Layer 4 of a small transformer language model trained on English Wikipedia (12 layers, counted from 0, width 128).
A neuron adds its activation times its output weights to the MLP's output. To switch it off is to set its activation to zero at one token and run the rest of the model.

Output weights of the MLP neurons that the questions are about. A number n stands for (n - 500) times 0.00087.
n7: 656 475 452 500 487 657 263 642 474 662 363 494 496 572 656 596 487 427 679 520 496 344 647 613 485 369 409 668 626 458 558 587 676 448 490 392 659 593 506 541 511 283 453 322 493 518 367 419 500 517 336 519 305 570 537 354 530 530 435 531 436 464 484 419 520 459 459 513 503 368 490 570 580 533 593 427 549 623 541 555 486 346 667 465 481 629 613 627 529 523 518 616 534 609 620 355 638 460 542 561 277 579 359 490 834 677 586 550 481 583 369 572 241 474 318 520 449 385 372 350 324 421 584 512 626 591 344 493
n95: 508 422 475 675 713 448 617 523 564 366 376 503 453 414 511 428 525 497 500 698 509 648 406 672 543 540 648 494 560 413 395 388 446 476 559 380 283 466 497 545 526 610 575 563 434 398 236 444 518 514 445 415 422 634 577 459 355 450 602 661 523 534 503 505 414 552 542 636 612 460 484 558 511 456 531 371 505 425 517 646 326 532 522 407 571 614 556 618 521 508 488 649 570 412 623 339 561 634 614 506 552 494 395 524 570 307 523 489 546 459 380 468 533 454 345 511 550 489 400 447 495 516 425 520 684 457 468 554
n99: 451 641 429 572 364 389 470 344 494 582 506 486 469 400 415 513 576 378 660 526 568 452 394 288 511 564 506 506 541 480 509 461 446 611 378 567 430 509 446 401 509 603 432 511 552 318 536 380 577 462 653 387 506 549 555 442 491 382 763 404 424 457 468 435 577 542 483 536 526 623 392 369 474 451 512 718 434 437 677 480 518 574 614 669 440 570 579 384 568 517 694 426 415 303 543 401 670 521 364 528 568 345 511 537 521 477 276 599 532 439 326 432 391 520 528 480 598 491 571 634 573 362 624 468 605 583 429 317
n139: 408 523 506 593 381 395 681 526 467 434 368 497 464 467 438 575 639 494 344 673 513 341 392 515 650 459 435 642 569 329 323 708 536 530 467 427 459 554 540 588 662 489 556 526 616 497 566 515 570 348 564 491 483 451 632 742 454 569 550 581 563 492 485 337 419 573 441 342 473 707 550 287 418 594 382 585 551 555 367 521 448 536 503 758 474 405 538 497 389 405 393 613 494 387 407 561 419 584 428 520 661 560 524 406 562 371 381 610 437 494 599 602 658 572 407 641 544 478 553 697 558 387 324 676 539 551 493 696
n204: 489 267 677 637 715 471 550 623 686 586 449 483 547 242 486 380 460 217 474 415 600 429 412 486 580 524 639 515 486 517 556 357 342 539 514 641 590 444 464 345 508 581 244 507 418 241 747 687 449 522 602 500 357 507 615 540 507 399 385 578 406 584 613 566 507 583 514 624 303 583 723 322 396 593 455 351 258 353 593 514 356 525 419 434 383 556 398 658 567 458 332 430 389 322 525 418 583 482 496 369 484 473 510 550 467 363 263 352 503 356 369 321 464 730 679 532 566 402 434 757 558 585 500 403 468 375 529 712
n269: 424 456 428 539 416 734 478 428 562 655 556 503 503 732 363 711 526 564 542 633 491 403 554 517 390 685 423 538 461 452 503 710 551 574 546 506 379 452 403 602 648 454 506 678 410 497 479 389 580 432 494 494 552 558 485 532 351 592 644 660 520 420 586 686 529 531 620 506 452 528 444 291 561 549 482 545 477 619 557 480 506 603 575 528 524 568 362 643 375 548 549 359 541 554 434 459 572 672 497 509 435 370 494 390 574 503 549 459 587 445 311 432 373 500 397 366 469 225 553 506 437 511 659 473 415 457 429 593
n305: 522 539 641 443 453 626 483 440 247 557 699 424 591 571 492 679 601 559 280 655 584 438 694 470 529 629 637 544 503 404 622 487 426 438 552 566 461 497 639 529 639 348 414 290 628 692 413 488 497 538 447 509 411 500 434 494 566 511 803 530 603 563 284 567 426 533 443 608 424 464 300 520 438 631 415 401 432 539 532 494 464 472 537 618 515 540 411 653 463 270 447 449 582 506 558 639 420 475 360 366 640 429 566 500 414 437 535 387 447 337 376 469 367 531 433 564 223 375 573 622 562 598 524 515 604 388 556 574
n327: 608 430 435 570 551 548 441 657 587 486 599 491 417 622 396 578 539 487 669 601 572 490 390 533 453 503 468 445 615 733 556 457 700 506 569 649 447 404 585 595 510 742 490 610 456 328 575 616 482 364 306 349 482 564 487 650 471 494 572 585 426 505 459 531 491 637 439 412 569 417 473 618 379 583 417 344 554 506 513 689 480 346 582 460 553 664 294 475 634 685 625 477 506 596 537 533 607 451 429 483 358 344 193 421 461 503 494 257 464 567 374 394 664 525 491 700 610 443 510 513 463 564 385 450 683 532 358 648
n380: 536 671 613 438 440 485 536 379 613 453 527 438 568 635 469 532 629 716 491 657 650 519 450 475 588 411 467 524 576 552 430 322 284 409 488 563 422 534 574 515 352 455 430 566 449 589 604 544 633 606 277 599 582 488 377 581 452 381 586 469 430 489 468 488 618 420 549 500 389 468 500 707 339 616 363 431 435 523 401 500 692 400 406 558 497 335 392 643 526 454 269 252 494 431 643 616 455 542 525 551 433 448 686 544 612 497 420 575 397 416 494 576 274 703 497 453 457 422 542 460 412 463 689 414 552 390 488 417
n392: 547 589 482 622 448 591 459 397 599 573 415 352 597 466 496 537 585 381 438 454 531 740 483 580 562 379 358 503 508 391 529 549 540 411 606 519 327 376 522 467 481 527 521 539 424 704 416 454 547 681 518 489 348 407 582 270 692 574 533 506 452 551 497 557 540 500 430 400 483 635 603 445 512 483 397 584 390 530 524 554 463 609 589 528 492 525 533 603 665 460 274 332 588 500 497 555 464 210 494 644 354 487 525 390 402 523 624 471 698 313 456 523 709 575 471 648 455 482 349 402 482 550 452 392 634 487 576 398
n396: 548 596 680 429 314 665 365 560 533 746 530 367 572 434 449 470 549 437 401 515 728 286 460 415 428 565 504 526 616 561 675 531 522 467 489 375 679 465 393 608 614 486 565 807 374 583 431 431 543 439 574 320 634 493 455 377 578 476 973 337 485 531 331 565 654 611 557 386 456 572 557 712 288 348 453 604 286 571 292 341 358 511 482 471 497 605 445 434 533 439 698 420 707 475 737 518 546 674 540 504 517 386 450 322 485 530 341 354 531 392 795 467 504 757 431 690 482 484 538 492 520 553 613 389 264 449 431 284
n412: 506 355 406 440 643 561 585 281 710 425 520 643 525 475 415 542 529 406 368 417 577 395 458 407 364 486 541 608 484 517 483 521 677 641 534 552 389 518 683 509 491 554 652 459 506 561 588 632 413 406 527 568 402 546 356 520 474 440 565 544 669 502 432 450 460 368 442 657 452 447 552 318 445 486 521 398 511 503 327 397 594 675 418 483 578 489 367 466 508 500 509 707 443 397 475 470 424 573 580 518 474 359 356 534 459 433 601 618 438 399 593 579 357 644 480 230 611 717 582 597 487 533 550 620 413 503 453 467
n416: 693 567 547 527 458 380 536 575 274 560 380 381 561 452 443 490 390 378 461 375 406 467 507 710 360 726 475 521 450 547 579 272 500 579 514 664 449 555 565 605 336 608 768 497 661 519 396 541 240 561 589 470 517 472 405 570 542 506 315 394 620 561 348 422 458 534 578 470 466 493 466 470 731 570 273 669 573 577 533 524 485 524 462 657 785 466 146 349 442 439 496 651 427 292 479 620 413 493 537 391 539 263 355 699 486 489 158 553 569 500 447 476 475 535 761 476 527 574 557 568 465 547 551 477 661 342 557 427
n438: 664 440 488 520 584 590 578 311 465 524 726 258 254 515 492 609 548 733 399 426 494 328 462 307 450 465 540 539 622 526 594 494 553 591 523 420 497 646 660 713 503 654 543 557 515 636 445 503 628 597 399 588 497 509 491 440 377 459 670 457 516 526 326 497 500 552 489 531 599 598 523 393 581 563 525 488 426 272 556 523 570 388 388 567 408 549 575 608 430 535 475 623 455 250 611 460 452 378 618 391 410 467 486 435 454 497 511 572 545 602 464 606 548 727 526 430 512 481 406 417 511 500 576 636 605 453 491 249
n447: 585 497 409 403 383 516 527 560 312 504 642 703 532 358 372 562 490 665 517 555 412 408 403 658 518 550 424 470 751 459 526 421 442 590 548 681 330 510 527 369 555 476 550 525 487 476 728 429 590 530 610 429 686 562 329 415 647 399 591 478 540 461 319 360 519 628 371 506 784 389 434 576 539 591 503 588 565 385 480 497 569 516 481 424 512 481 437 516 583 446 649 685 399 532 548 611 457 500 594 507 376 376 226 659 410 628 631 720 485 425 447 497 414 471 564 353 597 606 566 540 488 553 576 585 707 413 337 314
n454: 719 405 349 546 510 528 500 412 313 422 565 567 308 277 493 484 569 593 399 425 496 404 443 555 481 447 392 441 649 510 631 568 453 537 758 412 546 781 604 486 337 394 451 644 804 569 640 651 575 531 335 668 445 346 624 541 438 376 574 675 401 558 591 480 422 579 467 441 557 546 562 435 449 589 561 434 774 728 705 450 565 588 473 473 181 640 589 349 383 696 373 465 539 337 530 626 479 347 635 493 473 437 431 259 399 486 478 411 494 503 528 557 604 294 503 507 510 374 483 518 546 552 493 468 453 670 518 581

Each question names a token from some text and the token that comes next. It shows the activations a of the neurons there, in the order above. A number n stands for (n - 500) times 0.0067.

Then comes g, the gradient of the next token's log-probability with respect to the MLP's output, scaled to length 1. A neuron's effect is roughly proportional to its activation times (output weights . g). A number n stands for (n - 500) times 0.00085.

" Hu", then "mber"
a: 498 484 485 482 494 500 499 499 646 488 484 500 487 498 493 500
g: 619 559 664 624 591 478 455 402 455 639 562 396 502 491 521 494 442 575 780 723 458 522 486 535 209 422 365 548 371 475 428 291 450 617 669 574 402 498 662 585 339 500 465 444 417 316 679 665 643 481 541 511 403 603 608 521 296 565 589 604 473 450 586 421 346 556 420 411 397 495 309 610 371 577 584 485 695 450 587 445 466 472 341 723 466 311 605 674 411 550 478 396 524 534 264 590 338 600 548 513 507 585 526 478 551 567 550 540 523 456 425 491 546 525 542 351 561 392 475 440 443 495 467 488 505 403 348 621
Which neuron, switched off, lowers the next token's probability most? n380

"\n", then "=="
a: 498 530 475 491 487 476 475 498 568 476 475 477 500 929 498 484
g: 515 425 694 681 456 584 389 550 438 628 535 390 727 581 566 335 472 485 428 377 493 380 602 483 627 433 502 398 587 331 590 471 471 369 401 584 566 753 453 643 564 456 530 624 557 558 491 333 476 523 524 551 348 445 445 439 551 445 520 517 518 387 578 626 612 804 502 661 298 586 577 337 445 612 551 537 359 562 397 464 264 454 450 493 584 627 588 715 522 285 375 574 445 373 471 499 448 474 465 496 421 428 381 652 285 370 551 484 555 528 589 555 473 531 451 440 360 658 506 442 404 626 372 721 513 483 463 446
Which neuron, switched off, lowers the next token's probability most? n438

"\n", then "|"
a: 500 811 485 497 475 482 480 494 533 493 492 488 500 630 491 500
g: 370 435 503 525 415 364 409 671 559 536 619 699 460 568 454 336 420 647 534 591 595 467 742 534 609 228 564 591 614 504 563 592 463 444 507 365 635 518 649 493 521 487 660 495 320 433 525 493 470 439 441 660 578 435 468 484 542 562 397 502 580 496 444 549 441 442 499 474 411 383 386 431 341 325 476 583 460 467 590 531 612 369 566 333 412 425 264 691 474 694 375 379 471 661 493 302 309 549 581 466 507 388 582 563 544 658 427 385 608 353 432 616 461 557 433 599 679 643 227 632 595 541 547 461 557 528 504 529
Which neuron, switched off, raises the next token's probability most? n95

"law", then "es"
a: 500 494 479 475 484 498 500 497 485 478 475 493 581 498 483 499
g: 406 374 588 489 462 509 449 390 446 537 298 469 663 436 368 524 616 576 437 414 750 466 461 590 397 509 570 474 445 540 695 485 624 396 490 625 747 557 507 522 507 568 577 558 488 460 478 768 448 702 453 463 412 349 436 581 458 537 458 500 456 438 351 322 382 542 570 621 504 410 596 430 692 588 466 477 478 479 381 563 391 470 429 945 411 348 458 691 381 606 516 480 479 613 542 459 323 623 576 408 631 394 427 729 596 366 452 477 556 556 457 415 569 512 389 430 442 390 467 577 489 447 498 423 617 491 412 391
Which neuron, switched off, lowers the next token's probability most? n416

" surrounding", then " communities"
a: 495 496 487 475 499 476 493 477 566 500 493 497 495 500 492 666
g: 662 489 716 564 546 541 619 470 599 423 566 564 386 281 542 434 424 295 639 473 360 225 524 585 525 509 642 400 553 602 468 421 491 458 558 430 620 625 318 501 335 534 285 483 519 443 560 557 425 539 478 446 389 371 431 616 395 464 544 517 435 469 355 436 447 567 507 540 515 322 485 642 416 467 725 288 433 488 479 598 562 463 377 565 294 499 422 712 507 754 498 527 622 479 521 431 639 386 556 706 428 522 613 530 544 581 541 331 474 446 699 651 525 488 494 362 283 629 484 617 496 536 548 645 445 500 549 521
Which neuron, switched off, lowers the next token's probability most? n454

" ", then "pil"
a: 498 477 477 500 497 490 497 488 618 500 484 483 500 494 497 500
g: 352 441 450 397 585 530 667 603 473 549 619 421 484 266 509 425 509 312 454 621 263 485 525 620 477 648 604 512 572 440 514 356 575 540 626 647 473 461 515 552 361 510 316 548 447 598 344 477 274 352 608 611 518 574 461 607 544 527 316 522 468 352 582 463 347 594 602 435 457 749 524 692 433 373 525 441 385 350 689 477 574 513 543 525 645 337 630 452 493 565 624 555 485 374 257 541 624 607 563 379 311 518 522 610 483 412 547 562 533 371 378 438 575 302 538 586 508 449 538 545 557 581 625 632 407 468 546 651
Which neuron, switched off, raises the next token's probability most? n380

"w", then "ight"
a: 499 496 475 493 476 499 486 500 497 730 475 768 500 641 490 495
g: 523 493 375 533 697 215 562 498 482 563 569 614 620 559 516 606 351 569 535 574 370 521 441 342 344 478 566 514 527 500 456 562 437 448 484 483 539 435 590 397 403 420 386 492 480 562 579 583 415 411 368 496 539 730 669 472 522 566 395 516 430 264 599 522 756 576 456 549 548 560 622 573 509 600 567 537 508 472 435 464 447 573 548 538 588 539 436 475 567 439 643 659 464 787 466 462 382 443 435 470 525 395 421 543 518 438 538 542 618 293 527 706 456 446 417 121 386 576 589 629 494 632 392 491 315 268 325 595
Which neuron, switched off, lowers the next token's probability most? n412

" ", then "-"
a: 499 725 478 500 475 476 484 494 491 500 500 482 696 499 500 500
g: 748 371 463 552 584 624 455 669 418 386 391 497 519 538 262 498 555 409 420 647 469 461 584 505 391 728 528 335 512 464 478 488 534 463 492 572 538 493 525 445 583 479 713 629 393 630 484 434 560 476 596 501 545 581 646 503 347 568 519 334 450 664 358 553 616 573 534 468 554 466 496 509 692 427 345 702 473 489 370 476 429 418 419 445 519 421 576 479 588 237 325 533 410 244 497 473 578 448 513 435 447 547 762 622 428 695 549 439 492 677 264 634 550 403 424 365 355 456 390 503 491 435 637 459 506 557 663 515
Which two neurons, each switched off alone, lower its probability most, in order? n416, n95

"6", then " |"
a: 734 494 479 478 500 488 496 507 497 495 496 493 500 500 486 500
g: 422 483 623 722 509 474 552 369 535 563 546 516 577 393 411 334 565 482 458 650 560 618 257 372 453 658 488 362 584 772 336 453 632 533 565 481 429 462 508 564 337 592 519 535 655 566 346 505 534 482 487 753 727 514 529 528 598 560 586 391 483 452 497 559 481 426 770 449 611 445 410 355 595 624 676 504 270 514 560 543 524 473 518 354 679 489 529 323 471 635 507 450 463 496 479 448 555 435 398 388 503 471 494 581 356 627 429 455 420 523 422 348 441 547 407 645 484 543 158 495 474 529 438 606 500 365 506 383
Which neuron, switched off, raises the next token's probability most? n7

"\n", then "\n"
a: 495 707 475 479 493 482 487 496 490 487 495 475 500 664 475 500
g: 448 478 553 463 430 487 373 688 429 505 505 409 664 688 630 404 471 489 487 508 670 511 529 376 603 596 477 610 347 540 278 432 711 366 483 384 486 663 573 522 478 386 443 586 486 635 459 559 492 462 352 503 605 572 504 367 535 441 599 738 508 429 552 371 494 508 452 586 513 544 450 496 468 767 627 251 390 581 495 410 276 548 354 553 487 611 436 489 416 441 371 416 531 544 669 424 578 572 570 399 439 471 500 493 511 578 237 594 612 608 504 342 482 598 412 614 349 753 464 411 289 512 477 561 646 432 415 650
Which neuron, switched off, lowers the next token's probability most? n95

"ta", then "loan"
a: 476 488 478 495 500 503 495 479 500 496 500 498 477 500 559 499
g: 443 291 568 470 585 414 624 499 529 627 609 420 578 226 654 539 420 530 544 639 450 445 481 565 594 484 528 394 463 344 638 535 662 540 498 452 398 492 481 570 734 742 512 443 421 650 499 416 508 592 486 567 537 208 538 525 615 486 534 415 576 636 246 620 479 470 552 433 441 579 393 402 408 532 463 483 453 423 331 400 435 367 418 597 422 458 568 458 691 567 494 715 431 409 451 506 640 432 438 504 500 437 398 726 418 506 535 378 420 552 350 566 616 550 480 496 503 328 338 432 499 724 474 486 767 500 415 635
Which neuron, switched off, lowers the next token's probability most? n447

"w", then " Head"
a: 500 498 476 484 853 475 500 500 500 475 498 727 487 519 499 500
g: 385 566 538 611 333 495 465 543 634 458 621 489 609 232 396 318 530 323 481 572 503 493 342 308 452 537 670 616 498 481 439 459 452 335 391 433 537 568 443 596 519 457 412 528 433 477 605 386 522 495 465 550 483 557 296 674 549 424 519 581 541 761 601 666 662 339 264 689 507 579 326 377 438 550 667 514 439 587 599 473 552 319 565 474 410 548 576 669 624 565 541 373 511 633 439 632 460 528 453 631 587 426 596 493 596 536 605 569 410 364 497 412 499 527 341 441 424 456 308 463 608 310 410 528 660 562 636 569
Which neuron, switched off, lowers the next token's probability most? n204

"-", then " •"
a: 499 481 657 479 513 494 512 484 605 494 507 475 487 475 500 489
g: 590 491 649 578 390 532 526 564 665 592 499 443 444 269 566 499 530 492 529 653 374 565 708 536 518 302 563 607 568 559 596 531 429 520 546 447 528 417 603 459 582 402 610 614 353 635 600 525 380 601 384 271 408 413 607 481 445 504 318 559 479 442 366 468 370 520 524 446 672 309 582 552 440 603 388 478 494 473 639 597 504 471 547 391 536 610 254 651 556 451 530 587 500 236 287 526 458 492 654 518 544 369 421 612 712 577 480 523 541 460 686 601 395 465 608 427 284 377 677 493 442 611 517 382 504 433 330 358
Which neuron, switched off, lowers the next token's probability most? n380

" |", then " Andrew"
a: 500 581 515 500 488 493 879 500 486 475 494 476 477 497 500 492
g: 566 460 639 485 436 400 453 425 498 474 574 495 447 497 973 538 450 590 431 604 430 389 440 612 440 519 463 666 423 526 802 466 448 458 451 408 262 357 395 313 405 383 402 556 567 551 636 550 476 678 560 447 500 383 469 593 627 541 488 599 489 329 551 654 567 523 439 434 497 537 398 818 430 554 400 447 462 438 513 558 287 481 598 497 545 654 442 569 423 481 415 420 613 419 347 609 352 448 603 468 403 655 571 549 661 417 429 583 429 514 529 528 605 507 473 494 333 444 459 481 581 651 502 497 497 523 306 559
Which neuron, switched off, lowers the next token's probability most? n305

"ir", then "reg"
a: 500 500 499 490 496 500 500 496 672 615 858 475 497 490 500 475
g: 420 564 476 380 337 473 525 529 512 462 500 671 631 426 550 393 600 429 454 533 394 525 479 461 566 480 518 479 405 367 628 720 383 607 486 558 598 334 588 441 497 413 553 560 615 475 593 640 429 337 591 543 645 479 565 575 486 429 547 257 535 449 511 539 533 550 292 456 306 551 503 550 335 630 323 297 557 484 615 511 532 368 491 329 617 643 472 720 394 567 480 382 689 638 490 578 548 490 569 563 746 363 682 410 515 601 300 493 543 689 380 382 466 516 274 457 459 489 553 398 581 653 563 274 550 504 447 517
Which neuron, switched off, lowers the next token's probability most? n396

"K", then "ara"
a: 500 498 502 490 500 475 495 485 558 588 484 484 491 825 500 487
g: 445 525 472 583 512 528 397 443 676 663 374 389 573 443 402 374 548 579 322 507 501 547 498 483 535 634 299 556 479 395 623 356 692 459 338 602 595 583 413 459 496 502 659 544 382 463 269 503 531 722 609 382 417 627 429 543 296 631 453 322 445 519 536 424 429 372 467 407 402 365 457 485 427 588 642 513 536 327 611 563 498 476 477 542 568 567 644 551 601 636 649 602 453 640 614 350 685 468 238 358 576 543 522 439 380 427 548 595 479 399 537 394 519 440 456 405 434 542 677 800 496 407 577 412 617 495 575 597
Which neuron, switched off, raises the next token's probability most? n438

" the", then " Russian"
a: 499 495 499 740 480 487 499 487 641 475 497 530 483 485 500 480
g: 543 468 493 421 465 479 420 456 662 286 641 310 419 430 630 577 621 534 374 777 467 529 255 577 635 538 468 489 561 535 557 506 493 448 452 543 458 489 433 554 585 544 644 534 462 573 396 363 405 574 594 445 599 539 408 396 675 492 645 565 487 424 471 553 579 461 590 314 535 549 501 554 303 566 521 635 538 466 391 606 431 569 502 552 606 652 645 719 504 385 428 520 604 480 466 492 387 606 588 404 518 568 284 386 384 408 530 568 380 438 465 425 468 569 370 327 679 179 391 621 692 637 630 439 395 410 321 495
Which neuron, switched off, lowers the next token's probability most? n139

"lo", then " ("
a: 500 477 495 498 500 498 500 580 497 500 499 491 508 500 563 500
g: 398 238 629 630 412 514 416 610 565 238 357 501 733 547 599 365 678 464 527 523 506 626 496 477 223 437 684 554 497 332 532 453 444 510 262 568 652 611 435 530 344 484 411 572 517 666 566 506 487 479 384 552 569 734 489 316 663 547 567 504 493 353 560 405 556 462 681 606 478 489 441 512 492 599 566 487 446 484 556 650 500 500 435 452 597 593 516 573 488 448 430 476 579 386 558 483 554 358 529 448 706 406 491 504 421 626 692 557 375 479 443 619 525 288 417 408 464 556 378 327 553 430 481 572 402 607 329 601
Which neuron, switched off, raises the next token's probability most? n327

"5", then "0"
a: 814 480 484 514 498 478 476 752 484 478 496 492 500 499 475 494
g: 381 429 531 478 438 603 495 417 536 723 369 568 477 523 483 508 604 320 676 520 442 373 387 395 380 396 569 504 583 563 321 305 338 562 614 542 484 443 611 571 353 706 496 531 762 367 451 557 405 291 448 488 496 469 485 651 574 699 573 417 515 569 625 523 323 512 264 387 510 554 635 565 461 451 564 374 651 624 680 513 439 318 329 701 501 459 668 498 473 492 536 655 583 581 632 477 438 557 390 660 603 465 536 368 469 429 590 457 489 539 492 408 428 447 635 436 459 522 383 548 556 695 544 353 406 420 562 395
Which neuron, switched off, raises the next token's probability most? n7

"7", then "):"
a: 564 498 497 499 500 499 494 493 500 500 483 485 500 499 486 500
g: 596 809 574 403 534 501 671 511 387 566 609 582 578 564 429 649 615 424 516 420 682 378 567 563 620 359 478 614 473 503 573 482 501 330 499 537 465 456 444 438 607 324 466 461 246 656 508 593 474 383 497 719 431 597 502 529 320 526 419 561 384 450 371 509 383 510 531 487 655 630 407 396 559 590 664 501 459 369 285 325 535 263 467 456 502 366 560 583 669 486 421 425 533 409 626 599 649 375 258 503 390 590 634 525 677 379 474 438 521 595 578 360 484 644 498 551 410 493 540 617 543 506 412 548 420 513 441 347
Which neuron, switched off, lowers the next token's probability most? n7

"3", then "."
a: 755 498 539 478 478 532 476 499 486 775 475 480 500 486 511 475
g: 625 479 556 412 452 356 660 502 522 766 574 360 519 366 193 400 318 428 660 508 651 697 712 534 456 551 480 548 583 423 468 414 313 730 565 437 384 619 390 640 416 514 493 440 508 498 591 477 656 499 389 359 557 515 630 520 437 434 340 532 449 492 500 441 522 294 605 435 535 456 503 646 215 413 555 604 519 553 415 369 458 384 614 558 525 518 585 457 495 565 579 447 694 422 639 505 473 618 446 564 478 473 532 613 626 543 690 443 622 513 464 431 311 644 477 515 425 384 393 466 610 375 546 449 577 383 482 405
Which neuron, switched off, lowers the next token's probability most? n7

" this", then " district"
a: 487 498 497 475 499 555 477 475 734 497 489 477 475 492 495 487
g: 482 476 412 424 690 440 619 472 603 479 638 507 458 308 496 437 444 578 436 492 731 479 288 478 495 583 663 437 490 325 617 684 442 318 510 565 418 425 473 491 581 538 601 512 404 432 513 304 520 239 398 391 457 490 546 404 608 420 481 484 521 514 275 448 543 309 656 579 578 611 476 501 618 492 586 424 491 532 565 596 460 376 683 487 475 507 649 686 437 430 585 597 610 453 559 385 693 479 577 534 536 614 422 496 330 672 425 661 501 508 499 465 415 574 535 575 551 410 251 242 631 440 461 328 630 593 471 660
Which neuron, switched off, raises the next token's probability most? n380

"2", then "9"
a: 663 491 488 488 493 484 481 491 475 659 478 475 500 475 498 485
g: 398 531 651 323 496 286 483 437 322 337 380 358 418 641 492 473 532 621 253 616 493 451 683 384 452 435 311 616 707 421 385 493 487 539 537 625 549 594 424 401 444 224 565 522 608 539 537 488 610 421 500 416 461 587 478 444 582 408 402 450 641 529 465 602 477 461 591 565 470 679 365 545 582 614 634 451 608 435 489 666 485 483 519 424 433 578 447 532 481 530 803 520 346 527 548 589 458 446 614 309 358 389 587 461 625 511 485 518 512 561 369 582 516 611 506 526 496 536 420 305 615 349 465 690 482 650 482 730
Which neuron, switched off, raises the next token's probability most? n392

" clear", then "ly"
a: 496 498 557 512 500 484 500 480 617 500 482 500 499 500 487 533
g: 576 612 471 481 554 480 527 540 445 586 470 548 541 400 281 355 442 290 564 559 715 449 444 472 380 652 392 549 516 482 349 222 243 534 597 498 404 684 517 487 724 589 528 524 519 307 615 534 613 340 458 627 464 533 432 423 615 502 571 467 534 537 617 422 301 356 557 521 516 620 669 529 280 530 603 640 544 551 475 512 518 639 405 450 651 558 313 640 658 551 379 595 657 321 351 560 534 471 505 439 500 554 582 421 592 571 456 529 386 583 417 409 317 485 491 377 506 601 458 580 445 461 594 538 286 463 619 580
Which neuron, switched off, lowers the next token's probability most? n380

"5", then "1"
a: 481 488 475 498 475 498 526 499 475 737 489 499 499 476 500 492
g: 480 522 558 494 333 521 640 399 589 446 534 619 296 421 725 533 495 463 619 644 455 452 541 429 590 391 259 383 415 197 475 455 547 445 488 432 360 392 577 362 407 424 544 527 543 499 525 391 390 368 692 415 461 254 584 506 522 466 447 590 516 452 513 656 733 417 476 477 454 525 460 648 614 518 376 585 617 578 572 397 441 570 603 662 551 394 510 483 463 511 485 650 297 476 390 541 584 296 452 760 626 675 438 560 611 467 575 463 458 501 544 486 618 726 445 546 551 626 626 352 434 663 467 396 498 494 404 512
Which neuron, switched off, lowers the next token's probability most? n392

"%", then " Catholic"
a: 498 492 664 487 500 495 480 498 490 500 477 500 496 475 478 479
g: 478 695 408 508 314 417 417 542 610 502 450 571 317 521 290 560 437 454 559 541 788 596 562 408 471 527 521 460 588 497 587 340 522 464 397 637 475 289 827 425 527 513 525 577 546 348 434 372 571 437 399 557 501 654 446 403 497 452 643 524 504 579 418 540 485 776 562 616 513 417 463 449 586 489 625 586 314 374 547 499 507 527 458 426 607 548 597 656 480 578 559 515 282 465 484 566 313 539 623 556 623 318 555 599 550 677 475 636 423 404 342 454 454 404 458 477 325 421 534 487 356 456 372 650 480 445 700 393
Which neuron, switched off, lowers the next token's probability most? n99